Layer 6 of a small transformer language model trained on English Wikipedia (9 layers, counted from 0, width 128).
A neuron adds its activation times its output weights to the MLP's output. To switch it off is to set its activation to zero at one token and run the rest of the model.
A neuron's activation on a vector x is GELU(gate . x) times (in . x), where the dot is the dot product.

Input weights of the MLP neurons that the questions are about. A number n stands for (n - 128) times 0.0054.
n121 gate: 95, 140, 104, 113, 124, 144, 35, 185, 135, 164, 97, 165, 99, 105, 55, 82, 78, 64, 137, 189, 165, 130, 141, 112, 97, 142, 105, 117, 74, 127, 145, 114, 127, 141, 127, 143, 130, 160, 143, 136, 138, 140, 148, 148, 89, 155, 122, 160, 80, 134, 165, 109, 149, 153, 152, 123, 148, 86, 116, 172, 146, 87, 156, 113, 68, 74, 163, 129, 116, 113, 152, 115, 84, 121, 54, 165, 91, 155, 132, 133, 66, 187, 101, 130, 134, 127, 62, 171, 127, 86, 131, 127, 150, 133, 121, 140, 121, 86, 106, 168, 156, 112, 101, 116, 128, 152, 159, 83, 122, 120, 121, 155, 105, 130, 129, 119, 70, 110, 146, 64, 184, 158, 171, 158, 123, 182, 155, 131
n150 gate: 118, 143, 125, 98, 65, 202, 156, 156, 61, 142, 165, 79, 172, 131, 97, 140, 91, 144, 128, 112, 172, 187, 81, 112, 131, 179, 166, 165, 120, 171, 109, 128, 154, 163, 159, 164, 140, 87, 71, 8, 121, 128, 126, 145, 140, 149, 131, 103, 142, 204, 82, 117, 137, 124, 82, 144, 107, 82, 127, 121, 118, 126, 140, 75, 169, 141, 67, 147, 120, 126, 116, 165, 103, 157, 140, 131, 99, 98, 118, 162, 74, 91, 133, 156, 109, 109, 199, 109, 141, 77, 132, 137, 143, 116, 75, 45, 60, 170, 148, 195, 89, 92, 151, 202, 179, 194, 197, 143, 152, 138, 121, 180, 145, 116, 197, 142, 111, 164, 105, 119, 159, 149, 148, 109, 95, 126, 159, 127
n168 gate: 162, 105, 80, 150, 116, 136, 140, 57, 112, 123, 122, 177, 146, 154, 110, 163, 120, 134, 158, 100, 143, 166, 136, 131, 121, 162, 174, 110, 129, 80, 154, 111, 114, 72, 129, 166, 126, 134, 136, 137, 90, 86, 73, 115, 109, 161, 118, 148, 155, 143, 208, 153, 147, 154, 130, 175, 130, 120, 94, 115, 119, 117, 135, 66, 172, 144, 152, 129, 134, 123, 65, 99, 56, 156, 86, 150, 86, 122, 89, 194, 193, 122, 125, 129, 97, 82, 161, 210, 133, 83, 160, 139, 138, 88, 155, 87, 133, 136, 149, 99, 115, 142, 109, 77, 118, 156, 165, 92, 155, 101, 151, 131, 139, 98, 76, 61, 98, 69, 115, 72, 74, 178, 131, 188, 84, 102, 161, 175
n199 gate: 166, 170, 189, 82, 126, 146, 136, 125, 81, 141, 135, 180, 116, 184, 123, 128, 116, 129, 142, 69, 136, 168, 109, 117, 131, 143, 163, 188, 126, 75, 178, 143, 163, 69, 108, 180, 188, 125, 37, 106, 49, 95, 131, 90, 113, 156, 113, 200, 79, 107, 102, 132, 136, 117, 74, 130, 106, 123, 67, 191, 132, 137, 182, 171, 90, 154, 111, 111, 140, 94, 141, 121, 129, 142, 67, 96, 102, 103, 140, 164, 115, 109, 175, 99, 128, 91, 62, 120, 130, 119, 139, 196, 173, 208, 107, 108, 101, 133, 156, 138, 129, 177, 81, 116, 107, 140, 140, 86, 122, 175, 164, 178, 105, 159, 101, 117, 187, 71, 131, 161, 138, 185, 136, 150, 141, 180, 96, 177
n287 gate: 115, 141, 122, 114, 118, 127, 184, 180, 66, 128, 158, 124, 67, 31, 137, 132, 132, 67, 155, 137, 126, 172, 114, 131, 142, 161, 117, 160, 151, 148, 146, 149, 169, 93, 138, 158, 126, 87, 45, 94, 70, 97, 123, 123, 103, 168, 136, 114, 142, 109, 96, 91, 83, 118, 138, 107, 224, 99, 131, 157, 131, 119, 162, 56, 119, 121, 151, 131, 141, 156, 120, 103, 142, 163, 82, 193, 95, 129, 149, 106, 81, 101, 105, 90, 126, 77, 123, 140, 118, 145, 141, 147, 142, 194, 126, 183, 139, 137, 138, 89, 173, 100, 139, 176, 166, 158, 136, 73, 59, 74, 130, 146, 101, 141, 81, 99, 73, 102, 147, 121, 100, 122, 91, 173, 132, 154, 117, 149
n121 in: 140, 140, 61, 148, 190, 232, 92, 84, 184, 95, 184, 117, 140, 99, 111, 153, 153, 122, 152, 119, 110, 154, 57, 118, 142, 131, 133, 148, 88, 184, 131, 113, 159, 166, 129, 115, 66, 117, 162, 167, 131, 122, 132, 129, 140, 155, 156, 170, 160, 181, 126, 160, 83, 151, 51, 114, 118, 121, 113, 123, 140, 197, 104, 94, 144, 149, 156, 176, 140, 56, 159, 120, 172, 105, 177, 92, 121, 109, 138, 116, 67, 117, 41, 151, 185, 151, 125, 155, 143, 142, 194, 128, 94, 141, 153, 90, 100, 51, 66, 73, 109, 159, 83, 173, 127, 133, 76, 74, 162, 161, 103, 168, 147, 103, 105, 121, 178, 156, 48, 118, 153, 105, 57, 52, 189, 190, 152, 144
n150 in: 127, 144, 115, 57, 142, 146, 133, 170, 169, 156, 126, 157, 146, 67, 39, 101, 152, 110, 142, 115, 107, 208, 133, 99, 154, 173, 127, 148, 133, 162, 165, 139, 174, 100, 102, 86, 163, 135, 75, 98, 97, 150, 158, 181, 150, 173, 58, 107, 170, 134, 110, 119, 128, 170, 146, 137, 104, 102, 186, 125, 119, 83, 132, 119, 121, 186, 147, 173, 165, 131, 166, 119, 127, 119, 144, 127, 105, 69, 110, 119, 174, 67, 101, 119, 168, 105, 134, 181, 168, 159, 171, 202, 131, 132, 73, 56, 124, 103, 77, 167, 90, 96, 125, 117, 163, 119, 143, 167, 146, 200, 98, 137, 124, 150, 158, 123, 157, 150, 119, 175, 172, 107, 148, 157, 117, 149, 189, 104
n168 in: 188, 133, 139, 109, 99, 87, 86, 22, 171, 78, 103, 107, 154, 109, 138, 83, 70, 65, 62, 149, 137, 89, 150, 217, 104, 131, 102, 120, 100, 78, 126, 111, 155, 106, 140, 139, 192, 124, 107, 143, 184, 153, 128, 78, 160, 132, 108, 152, 146, 123, 137, 182, 107, 177, 99, 160, 174, 83, 137, 123, 92, 125, 164, 140, 108, 214, 105, 153, 154, 110, 105, 177, 63, 114, 179, 173, 163, 149, 155, 99, 71, 145, 138, 149, 115, 172, 157, 160, 140, 122, 140, 155, 182, 96, 155, 152, 180, 164, 143, 138, 84, 109, 172, 104, 108, 130, 180, 77, 97, 153, 95, 101, 99, 145, 104, 125, 138, 159, 108, 133, 136, 94, 127, 38, 134, 152, 71, 97
n199 in: 105, 189, 149, 128, 115, 104, 150, 99, 150, 139, 97, 117, 195, 114, 182, 159, 150, 120, 160, 167, 154, 149, 65, 145, 196, 93, 69, 171, 133, 130, 220, 124, 248, 88, 57, 180, 186, 111, 55, 124, 80, 122, 113, 109, 118, 116, 101, 117, 78, 119, 124, 126, 84, 94, 167, 223, 168, 95, 102, 93, 124, 142, 97, 155, 173, 169, 98, 111, 69, 210, 74, 173, 110, 63, 213, 135, 119, 119, 148, 124, 161, 74, 161, 133, 87, 39, 138, 158, 116, 191, 95, 130, 140, 131, 151, 164, 138, 116, 118, 127, 212, 84, 62, 118, 129, 112, 113, 97, 152, 115, 122, 119, 236, 194, 57, 108, 152, 105, 132, 124, 80, 91, 148, 119, 54, 122, 70, 140
n287 in: 142, 138, 144, 110, 131, 145, 151, 56, 127, 168, 117, 214, 134, 124, 142, 123, 90, 90, 109, 160, 155, 143, 124, 78, 114, 116, 183, 200, 127, 72, 116, 133, 107, 122, 60, 95, 98, 115, 93, 123, 118, 119, 207, 163, 147, 131, 115, 136, 192, 108, 158, 145, 102, 118, 82, 208, 124, 90, 153, 153, 107, 181, 71, 135, 125, 131, 109, 157, 121, 94, 117, 144, 149, 88, 95, 195, 146, 138, 160, 161, 113, 99, 112, 143, 134, 145, 95, 104, 115, 82, 80, 126, 146, 112, 98, 158, 113, 52, 135, 125, 164, 138, 163, 46, 150, 122, 115, 147, 189, 156, 173, 127, 143, 118, 110, 37, 148, 112, 93, 164, 78, 70, 125, 154, 169, 135, 157, 187

Output weights of the MLP neurons that the questions are about. A number n stands for (n - 128) times 0.0056.
n121: 66, 167, 94, 156, 116, 154, 63, 149, 185, 166, 108, 161, 151, 120, 100, 112, 81, 94, 136, 167, 202, 134, 101, 151, 144, 199, 189, 135, 56, 166, 83, 53, 164, 133, 136, 152, 132, 91, 116, 161, 83, 131, 134, 138, 121, 206, 97, 110, 59, 164, 214, 145, 108, 179, 150, 118, 135, 91, 146, 83, 142, 146, 127, 193, 174, 128, 109, 105, 140, 161, 90, 169, 146, 124, 62, 109, 126, 99, 119, 126, 90, 170, 157, 170, 138, 135, 127, 144, 121, 114, 125, 41, 157, 115, 123, 109, 120, 92, 133, 122, 138, 139, 57, 134, 108, 155, 113, 126, 96, 100, 166, 114, 112, 105, 132, 135, 151, 162, 120, 122, 71, 115, 136, 147, 172, 111, 93, 94
n150: 114, 111, 155, 149, 132, 183, 127, 173, 111, 126, 128, 46, 155, 110, 166, 83, 153, 136, 147, 149, 172, 114, 212, 135, 121, 92, 126, 115, 149, 132, 152, 126, 99, 162, 51, 166, 122, 109, 114, 179, 167, 97, 112, 76, 143, 138, 123, 122, 118, 159, 195, 93, 129, 159, 56, 119, 117, 153, 151, 84, 145, 121, 141, 109, 158, 126, 156, 74, 146, 147, 88, 127, 170, 96, 60, 118, 123, 106, 136, 124, 54, 141, 182, 123, 123, 131, 106, 123, 123, 114, 123, 143, 137, 156, 141, 174, 175, 110, 92, 94, 86, 100, 109, 140, 114, 92, 145, 140, 128, 190, 146, 94, 133, 129, 165, 35, 86, 142, 153, 95, 85, 144, 68, 115, 114, 110, 99, 116
n168: 111, 144, 116, 125, 129, 94, 166, 118, 68, 224, 173, 108, 153, 183, 122, 147, 106, 128, 139, 121, 163, 103, 161, 128, 129, 137, 118, 140, 108, 187, 90, 94, 131, 130, 104, 137, 139, 154, 154, 135, 138, 176, 123, 103, 122, 77, 161, 129, 91, 139, 142, 121, 174, 38, 103, 122, 154, 148, 156, 78, 187, 143, 158, 138, 81, 105, 135, 119, 136, 174, 147, 78, 148, 138, 144, 121, 142, 97, 91, 129, 94, 75, 165, 175, 105, 109, 175, 165, 168, 159, 129, 62, 136, 173, 101, 80, 185, 100, 140, 91, 159, 136, 99, 109, 164, 137, 128, 124, 144, 133, 107, 151, 81, 127, 113, 174, 114, 82, 75, 77, 84, 150, 206, 111, 112, 80, 121, 169
n199: 77, 174, 121, 95, 126, 98, 145, 83, 123, 129, 167, 180, 113, 142, 143, 148, 105, 98, 161, 132, 81, 104, 91, 118, 120, 142, 166, 119, 165, 151, 207, 77, 163, 109, 34, 177, 162, 99, 150, 98, 105, 107, 116, 95, 142, 43, 151, 186, 151, 125, 67, 148, 122, 104, 102, 130, 123, 181, 120, 114, 115, 113, 158, 161, 119, 111, 91, 97, 160, 156, 90, 148, 138, 111, 110, 169, 130, 105, 103, 113, 125, 162, 139, 125, 65, 66, 127, 158, 76, 141, 176, 117, 182, 151, 163, 69, 129, 155, 126, 118, 212, 130, 137, 139, 126, 136, 142, 74, 120, 113, 119, 143, 167, 249, 155, 61, 112, 134, 84, 147, 201, 135, 86, 127, 107, 140, 176, 139
n287: 94, 147, 125, 158, 134, 81, 120, 195, 95, 129, 142, 156, 122, 156, 134, 157, 142, 93, 122, 137, 145, 136, 82, 119, 145, 125, 108, 118, 172, 142, 151, 162, 117, 143, 128, 129, 109, 137, 91, 120, 143, 65, 163, 103, 114, 49, 167, 144, 136, 72, 72, 68, 150, 105, 95, 115, 132, 96, 177, 104, 175, 104, 177, 154, 115, 53, 79, 125, 121, 141, 98, 141, 151, 170, 100, 187, 109, 141, 157, 175, 107, 83, 73, 139, 115, 164, 202, 83, 96, 138, 98, 172, 156, 120, 109, 96, 149, 230, 162, 136, 165, 140, 125, 131, 189, 169, 122, 135, 134, 124, 108, 130, 83, 75, 147, 120, 111, 96, 127, 100, 133, 124, 137, 133, 145, 136, 107, 98

Each question names a token from some text and the token that comes next. It shows the vector x that enters the MLP there. A number n stands for (n - 128) times 0.021.

Then comes g, the gradient of the next token's log-probability with respect to the MLP's output, scaled to length 1. A neuron's effect is roughly proportional to its activation times (output weights . g). A number n stands for (n - 128) times 0.0033.

" mark", then "ets"
x: 134, 184, 146, 121, 85, 100, 161, 169, 140, 131, 161, 119, 185, 148, 98, 110, 135, 170, 110, 119, 126, 133, 118, 113, 154, 113, 153, 117, 124, 161, 143, 139, 144, 137, 148, 77, 138, 147, 109, 87, 157, 124, 116, 155, 145, 77, 115, 81, 135, 161, 144, 81, 125, 127, 99, 189, 113, 126, 187, 141, 117, 119, 96, 160, 158, 111, 136, 110, 127, 127, 76, 154, 102, 125, 157, 153, 116, 117, 156, 154, 127, 134, 118, 146, 104, 135, 148, 173, 164, 119, 84, 131, 103, 100, 109, 76, 101, 131, 121, 114, 92, 117, 148, 148, 130, 139, 139, 183, 84, 131, 145, 84, 108, 115, 151, 113, 153, 120, 114, 145, 103, 138, 114, 129, 145, 150, 102, 139
g: 111, 130, 148, 137, 57, 91, 160, 138, 99, 139, 114, 113, 92, 117, 137, 163, 138, 123, 105, 129, 126, 167, 73, 188, 145, 124, 139, 152, 79, 162, 117, 146, 143, 89, 148, 115, 113, 161, 71, 168, 150, 124, 130, 147, 122, 132, 99, 131, 129, 130, 111, 147, 167, 160, 105, 117, 101, 46, 136, 117, 133, 142, 98, 183, 91, 134, 115, 157, 93, 147, 79, 116, 93, 148, 91, 175, 124, 124, 123, 164, 126, 135, 112, 142, 115, 148, 115, 124, 155, 101, 125, 181, 174, 110, 152, 148, 142, 160, 142, 93, 193, 161, 159, 112, 104, 89, 126, 130, 110, 163, 135, 167, 120, 131, 116, 113, 120, 124, 133, 144, 101, 137, 149, 123, 131, 116, 107, 151
Which neuron, switched off, raises the next token's probability most? n150

"m", then "ic"
x: 152, 103, 148, 125, 106, 109, 138, 97, 152, 75, 120, 76, 141, 115, 125, 98, 145, 173, 146, 94, 116, 161, 100, 110, 148, 112, 129, 134, 124, 117, 121, 181, 154, 144, 137, 126, 95, 145, 119, 140, 138, 135, 179, 102, 94, 82, 116, 101, 112, 134, 114, 160, 130, 144, 167, 89, 151, 106, 103, 113, 144, 106, 114, 152, 121, 137, 127, 125, 147, 142, 162, 130, 154, 123, 188, 129, 116, 126, 165, 154, 122, 95, 120, 127, 131, 174, 159, 101, 147, 107, 175, 126, 116, 121, 90, 149, 112, 133, 137, 125, 124, 141, 103, 167, 169, 108, 131, 209, 112, 129, 134, 116, 114, 126, 147, 126, 109, 118, 91, 96, 117, 78, 125, 130, 182, 133, 108, 147
g: 157, 107, 103, 128, 157, 121, 128, 111, 133, 136, 139, 186, 88, 123, 146, 157, 138, 123, 117, 121, 93, 125, 117, 126, 138, 131, 114, 160, 194, 115, 150, 114, 105, 124, 122, 182, 118, 73, 99, 142, 134, 103, 118, 147, 113, 135, 165, 132, 120, 95, 68, 125, 111, 113, 160, 119, 153, 127, 120, 91, 173, 72, 119, 197, 145, 128, 113, 130, 64, 149, 107, 123, 112, 79, 148, 113, 124, 132, 187, 119, 147, 124, 148, 146, 158, 158, 141, 135, 146, 145, 158, 197, 152, 112, 161, 131, 95, 189, 136, 136, 118, 188, 152, 134, 158, 107, 126, 137, 109, 114, 115, 100, 94, 64, 110, 152, 122, 123, 112, 83, 126, 105, 131, 131, 129, 138, 132, 121
Which neuron, switched off, raises the next token's probability most? n150

" c", then "ase"
x: 167, 164, 98, 135, 143, 89, 147, 137, 131, 143, 180, 138, 136, 179, 94, 113, 149, 166, 130, 104, 106, 180, 122, 103, 113, 114, 105, 129, 156, 112, 112, 136, 138, 122, 153, 150, 133, 154, 118, 64, 115, 83, 118, 89, 141, 66, 119, 133, 128, 180, 152, 109, 140, 105, 127, 83, 153, 142, 162, 140, 155, 137, 118, 109, 119, 119, 112, 156, 96, 113, 173, 146, 114, 131, 161, 115, 116, 102, 171, 122, 152, 129, 158, 132, 134, 129, 134, 118, 107, 120, 93, 119, 118, 82, 78, 111, 114, 134, 80, 128, 119, 117, 136, 124, 152, 129, 127, 161, 138, 102, 160, 131, 125, 139, 135, 114, 109, 118, 175, 137, 152, 132, 141, 112, 136, 122, 152, 147
g: 131, 128, 82, 126, 107, 118, 122, 119, 90, 92, 103, 114, 129, 110, 141, 154, 165, 125, 168, 130, 110, 140, 179, 150, 198, 121, 170, 110, 143, 141, 148, 124, 167, 147, 59, 151, 138, 141, 104, 149, 118, 136, 114, 127, 116, 101, 118, 120, 131, 76, 138, 144, 51, 99, 132, 151, 92, 147, 121, 126, 121, 147, 102, 91, 139, 123, 101, 99, 155, 155, 156, 143, 125, 81, 183, 143, 126, 173, 147, 169, 115, 105, 167, 105, 123, 122, 133, 113, 141, 115, 151, 97, 95, 114, 133, 126, 94, 186, 152, 117, 143, 145, 138, 167, 149, 148, 137, 119, 98, 132, 146, 127, 167, 158, 166, 128, 128, 154, 115, 141, 94, 80, 96, 101, 141, 114, 56, 149
Switching off which neuron hurts the next token most? n150

"S", then "I"
x: 139, 123, 152, 85, 121, 117, 133, 135, 130, 145, 144, 150, 155, 133, 99, 113, 146, 125, 124, 136, 68, 78, 114, 144, 103, 114, 89, 107, 137, 109, 79, 156, 126, 110, 75, 130, 176, 167, 116, 159, 109, 134, 119, 121, 110, 52, 105, 114, 124, 105, 101, 103, 119, 136, 143, 139, 144, 140, 132, 156, 113, 121, 143, 130, 93, 117, 106, 111, 167, 163, 134, 123, 134, 100, 74, 126, 117, 102, 179, 112, 149, 114, 128, 116, 98, 143, 138, 126, 100, 124, 108, 115, 101, 110, 136, 168, 107, 116, 138, 147, 133, 105, 142, 131, 126, 136, 134, 118, 144, 154, 140, 117, 106, 132, 108, 143, 116, 129, 148, 129, 111, 138, 147, 128, 133, 142, 157, 106
g: 139, 138, 125, 119, 128, 91, 157, 121, 124, 84, 120, 170, 86, 123, 135, 132, 134, 125, 135, 98, 137, 69, 94, 122, 66, 124, 107, 117, 87, 138, 149, 117, 149, 107, 153, 194, 126, 108, 138, 119, 91, 134, 132, 106, 180, 98, 159, 108, 111, 144, 97, 120, 97, 176, 105, 103, 126, 96, 132, 128, 38, 89, 182, 150, 151, 151, 153, 152, 153, 132, 160, 119, 133, 82, 106, 145, 125, 150, 137, 144, 136, 145, 166, 77, 85, 149, 130, 184, 145, 106, 140, 164, 119, 137, 121, 135, 120, 59, 121, 134, 134, 122, 153, 145, 114, 122, 90, 158, 126, 117, 115, 112, 158, 142, 116, 144, 92, 118, 102, 164, 130, 121, 127, 148, 103, 128, 87, 156
Switching off which neuron hurts the next token most? n121

"ax", then " and"
x: 130, 134, 148, 113, 139, 120, 132, 129, 83, 142, 146, 97, 105, 172, 172, 159, 181, 135, 125, 92, 163, 175, 127, 146, 161, 113, 127, 98, 140, 92, 180, 116, 99, 127, 104, 101, 89, 147, 118, 182, 130, 131, 112, 114, 105, 84, 148, 137, 128, 63, 114, 163, 123, 133, 155, 92, 110, 155, 138, 137, 108, 91, 148, 171, 119, 123, 113, 135, 153, 118, 149, 102, 159, 91, 138, 142, 115, 121, 142, 130, 128, 109, 148, 113, 98, 152, 120, 164, 149, 146, 123, 114, 120, 173, 90, 107, 140, 154, 84, 90, 117, 133, 131, 151, 139, 164, 166, 147, 75, 130, 173, 155, 109, 117, 93, 107, 109, 123, 128, 153, 136, 138, 132, 124, 116, 128, 104, 146
g: 141, 116, 147, 128, 110, 136, 119, 160, 138, 115, 143, 40, 152, 130, 127, 74, 91, 145, 129, 143, 125, 89, 114, 150, 171, 122, 115, 140, 75, 161, 119, 128, 121, 142, 76, 146, 135, 139, 172, 123, 171, 120, 143, 92, 121, 101, 142, 119, 142, 114, 147, 143, 130, 128, 167, 110, 135, 140, 112, 135, 44, 164, 96, 141, 150, 169, 156, 109, 119, 191, 111, 126, 139, 130, 122, 124, 129, 160, 100, 125, 74, 124, 110, 170, 119, 131, 135, 112, 181, 103, 122, 34, 152, 138, 138, 121, 128, 95, 131, 158, 118, 117, 132, 121, 118, 134, 107, 147, 142, 117, 112, 73, 159, 127, 118, 137, 114, 86, 157, 101, 133, 125, 128, 89, 142, 128, 80, 96
Switching off which neuron hurts the next token most? n287

" of", then " P"
x: 158, 124, 128, 161, 106, 117, 134, 122, 137, 129, 127, 165, 140, 121, 116, 161, 129, 123, 71, 126, 110, 116, 150, 156, 123, 113, 152, 105, 114, 132, 154, 112, 131, 90, 128, 159, 146, 130, 131, 98, 103, 158, 141, 92, 119, 87, 108, 98, 135, 136, 135, 115, 122, 146, 158, 148, 122, 155, 132, 150, 20, 130, 125, 101, 108, 156, 160, 151, 196, 138, 109, 132, 144, 150, 114, 164, 117, 127, 107, 123, 148, 114, 120, 127, 132, 132, 139, 116, 139, 100, 121, 39, 128, 98, 107, 99, 121, 115, 136, 113, 119, 142, 139, 127, 115, 143, 107, 147, 142, 142, 112, 108, 82, 145, 105, 104, 115, 143, 119, 113, 125, 103, 141, 131, 136, 102, 114, 94
g: 149, 173, 85, 138, 115, 81, 94, 174, 139, 150, 99, 112, 126, 134, 116, 122, 121, 114, 113, 98, 162, 96, 133, 170, 153, 127, 97, 152, 117, 174, 147, 123, 104, 122, 138, 136, 142, 143, 89, 117, 123, 116, 136, 81, 124, 131, 153, 126, 104, 135, 129, 133, 129, 128, 125, 122, 124, 143, 155, 144, 148, 103, 140, 162, 155, 71, 39, 127, 141, 156, 91, 108, 167, 140, 124, 88, 127, 70, 65, 103, 129, 113, 112, 167, 115, 134, 135, 145, 185, 120, 143, 135, 146, 119, 98, 101, 141, 114, 122, 197, 151, 132, 110, 140, 199, 120, 110, 121, 107, 105, 117, 188, 113, 196, 127, 144, 117, 139, 135, 125, 143, 129, 147, 179, 110, 139, 118, 142
Switching off which neuron hurts the next token most? n168

" only", then " have"
x: 164, 109, 129, 114, 189, 137, 128, 122, 104, 105, 132, 124, 135, 133, 123, 141, 172, 143, 107, 130, 130, 161, 135, 109, 131, 113, 150, 104, 121, 144, 102, 80, 106, 174, 102, 127, 143, 128, 155, 140, 99, 135, 148, 147, 116, 85, 182, 112, 161, 139, 133, 126, 133, 103, 83, 164, 135, 137, 119, 100, 95, 190, 160, 122, 156, 127, 136, 108, 128, 125, 116, 136, 114, 122, 131, 92, 117, 121, 131, 125, 118, 130, 150, 135, 131, 145, 146, 104, 128, 135, 116, 42, 111, 136, 109, 136, 96, 162, 161, 134, 119, 142, 106, 119, 117, 123, 134, 207, 143, 139, 123, 84, 156, 173, 151, 96, 138, 109, 133, 116, 94, 147, 88, 141, 107, 148, 121, 136
g: 121, 117, 145, 94, 120, 85, 163, 122, 116, 138, 116, 127, 137, 111, 110, 113, 138, 141, 151, 127, 139, 128, 146, 142, 124, 126, 121, 68, 125, 142, 120, 150, 129, 134, 139, 150, 138, 128, 110, 182, 133, 115, 131, 100, 116, 128, 157, 139, 111, 130, 118, 125, 138, 84, 84, 133, 118, 53, 121, 115, 110, 138, 144, 86, 103, 175, 153, 109, 209, 148, 52, 155, 181, 148, 120, 86, 131, 69, 194, 74, 123, 136, 163, 115, 141, 122, 142, 121, 137, 168, 135, 150, 126, 136, 134, 170, 109, 141, 120, 155, 196, 127, 133, 150, 141, 153, 135, 120, 160, 127, 144, 130, 148, 114, 141, 161, 119, 125, 154, 125, 136, 87, 164, 104, 111, 112, 49, 144
Which neuron, switched off, raises the next token's probability most? n150

" var", then "ious"
x: 145, 115, 154, 121, 150, 98, 155, 144, 93, 135, 105, 122, 113, 143, 122, 153, 115, 153, 106, 119, 106, 90, 138, 135, 96, 114, 136, 114, 138, 108, 130, 149, 136, 135, 101, 158, 118, 135, 99, 155, 85, 136, 169, 141, 135, 76, 174, 118, 122, 116, 148, 118, 133, 164, 120, 136, 149, 133, 134, 154, 128, 70, 100, 97, 132, 138, 148, 146, 79, 131, 87, 109, 124, 142, 156, 202, 116, 111, 162, 109, 146, 68, 186, 126, 132, 148, 126, 96, 103, 137, 94, 117, 98, 90, 141, 108, 117, 135, 157, 91, 139, 163, 157, 140, 150, 131, 141, 160, 137, 136, 140, 111, 154, 142, 122, 145, 181, 177, 184, 83, 90, 158, 101, 153, 163, 141, 122, 113
g: 124, 128, 89, 136, 147, 171, 155, 120, 140, 114, 129, 113, 131, 141, 159, 143, 90, 198, 105, 134, 88, 129, 134, 147, 131, 128, 170, 87, 107, 130, 144, 153, 96, 153, 163, 86, 156, 163, 148, 149, 104, 131, 132, 87, 148, 136, 112, 108, 164, 119, 148, 139, 85, 146, 159, 76, 160, 88, 136, 137, 86, 82, 96, 65, 168, 117, 151, 141, 59, 146, 160, 162, 96, 145, 140, 122, 133, 124, 104, 130, 130, 121, 171, 136, 139, 111, 118, 125, 122, 143, 156, 143, 93, 152, 145, 151, 198, 127, 129, 121, 98, 80, 128, 122, 153, 95, 165, 85, 126, 127, 144, 130, 148, 117, 110, 144, 111, 78, 85, 121, 128, 108, 134, 92, 109, 115, 151, 91
Which neuron, switched off, raises the next token's probability most? n287

" par", then "am"
x: 108, 135, 83, 144, 163, 100, 152, 145, 104, 130, 104, 98, 130, 166, 169, 150, 133, 165, 189, 92, 103, 105, 133, 73, 110, 114, 168, 148, 158, 132, 135, 138, 165, 140, 105, 92, 88, 148, 104, 141, 145, 113, 128, 139, 116, 74, 125, 110, 132, 162, 136, 114, 123, 114, 151, 98, 114, 108, 175, 143, 159, 139, 118, 116, 127, 181, 116, 85, 140, 146, 138, 149, 132, 180, 149, 156, 117, 147, 121, 133, 135, 103, 167, 116, 114, 129, 148, 85, 114, 117, 146, 107, 118, 118, 144, 88, 119, 131, 86, 156, 153, 196, 132, 136, 127, 116, 114, 154, 169, 81, 151, 124, 97, 153, 79, 66, 147, 88, 131, 119, 129, 132, 154, 152, 126, 178, 136, 153
g: 188, 109, 128, 106, 106, 105, 108, 131, 131, 139, 116, 136, 129, 161, 116, 110, 115, 103, 108, 162, 98, 126, 195, 94, 144, 123, 149, 128, 127, 107, 134, 149, 95, 117, 126, 141, 131, 159, 99, 157, 114, 169, 141, 143, 103, 153, 135, 153, 112, 159, 127, 118, 114, 167, 131, 123, 137, 115, 164, 104, 166, 125, 214, 132, 80, 124, 124, 167, 118, 86, 174, 152, 130, 160, 111, 100, 149, 169, 133, 82, 112, 161, 64, 98, 115, 149, 142, 106, 135, 121, 111, 103, 100, 107, 112, 92, 100, 132, 132, 117, 116, 98, 158, 95, 115, 83, 96, 162, 57, 135, 162, 136, 108, 87, 131, 121, 154, 143, 139, 117, 128, 146, 113, 73, 106, 110, 176, 150
Switching off which neuron hurts the next token most? n168

" l", then "end"
x: 163, 146, 133, 150, 166, 84, 177, 121, 153, 129, 141, 158, 136, 162, 116, 104, 111, 185, 116, 118, 117, 183, 126, 151, 88, 113, 83, 145, 150, 118, 113, 113, 130, 115, 132, 143, 171, 135, 122, 126, 86, 132, 89, 146, 143, 106, 175, 150, 139, 137, 118, 138, 96, 90, 106, 132, 98, 148, 187, 111, 109, 161, 89, 126, 132, 126, 139, 136, 142, 140, 111, 80, 200, 86, 136, 128, 117, 143, 195, 109, 199, 137, 148, 150, 147, 119, 107, 162, 122, 149, 171, 126, 121, 69, 135, 128, 113, 176, 197, 118, 169, 178, 130, 98, 103, 100, 135, 114, 93, 177, 129, 81, 136, 123, 113, 129, 128, 143, 119, 123, 161, 141, 144, 84, 108, 134, 98, 112
g: 97, 124, 146, 136, 116, 114, 146, 99, 152, 146, 129, 158, 157, 110, 106, 117, 101, 139, 164, 102, 140, 114, 135, 109, 74, 122, 171, 122, 138, 100, 134, 116, 135, 155, 181, 146, 123, 153, 129, 147, 117, 163, 120, 87, 143, 112, 90, 116, 160, 125, 114, 148, 128, 92, 120, 115, 141, 182, 126, 144, 59, 175, 103, 134, 114, 110, 154, 97, 125, 159, 124, 133, 99, 180, 150, 157, 126, 80, 154, 160, 137, 125, 135, 66, 132, 154, 156, 161, 93, 119, 136, 131, 127, 148, 106, 114, 184, 149, 129, 186, 120, 103, 161, 155, 187, 110, 115, 130, 103, 108, 131, 90, 89, 90, 103, 47, 142, 134, 138, 128, 143, 122, 164, 124, 154, 128, 143, 86
Switching off which neuron hurts the next token most? n199

"in", then "ance"
x: 112, 145, 132, 101, 116, 102, 129, 97, 183, 140, 140, 134, 115, 113, 174, 119, 148, 165, 115, 112, 165, 134, 148, 161, 154, 112, 135, 148, 139, 112, 109, 144, 141, 118, 68, 136, 144, 127, 100, 115, 144, 174, 145, 97, 140, 106, 133, 98, 144, 147, 120, 123, 96, 122, 108, 104, 193, 177, 130, 65, 179, 148, 105, 106, 112, 122, 100, 154, 132, 154, 151, 147, 87, 97, 162, 131, 117, 168, 113, 162, 137, 109, 147, 182, 80, 94, 162, 159, 99, 139, 85, 91, 87, 91, 102, 105, 100, 168, 136, 150, 116, 149, 157, 128, 150, 120, 102, 132, 137, 156, 104, 108, 124, 114, 129, 131, 65, 137, 113, 125, 104, 93, 117, 94, 125, 113, 139, 135
g: 153, 139, 111, 147, 174, 126, 157, 137, 120, 128, 131, 105, 142, 78, 114, 132, 88, 109, 165, 126, 116, 95, 147, 88, 131, 125, 216, 153, 172, 64, 134, 130, 122, 117, 132, 105, 115, 63, 120, 70, 130, 133, 143, 165, 124, 123, 208, 148, 133, 142, 109, 140, 151, 133, 143, 145, 141, 137, 130, 135, 56, 138, 137, 45, 129, 151, 116, 175, 80, 93, 82, 114, 147, 126, 134, 142, 127, 120, 95, 85, 69, 118, 137, 118, 117, 156, 130, 118, 156, 158, 152, 155, 114, 129, 123, 128, 117, 125, 126, 113, 118, 139, 128, 111, 147, 145, 138, 161, 133, 116, 99, 155, 111, 164, 169, 163, 110, 106, 116, 101, 137, 129, 118, 131, 133, 121, 110, 136
Switching off which neuron hurts the next token most? n150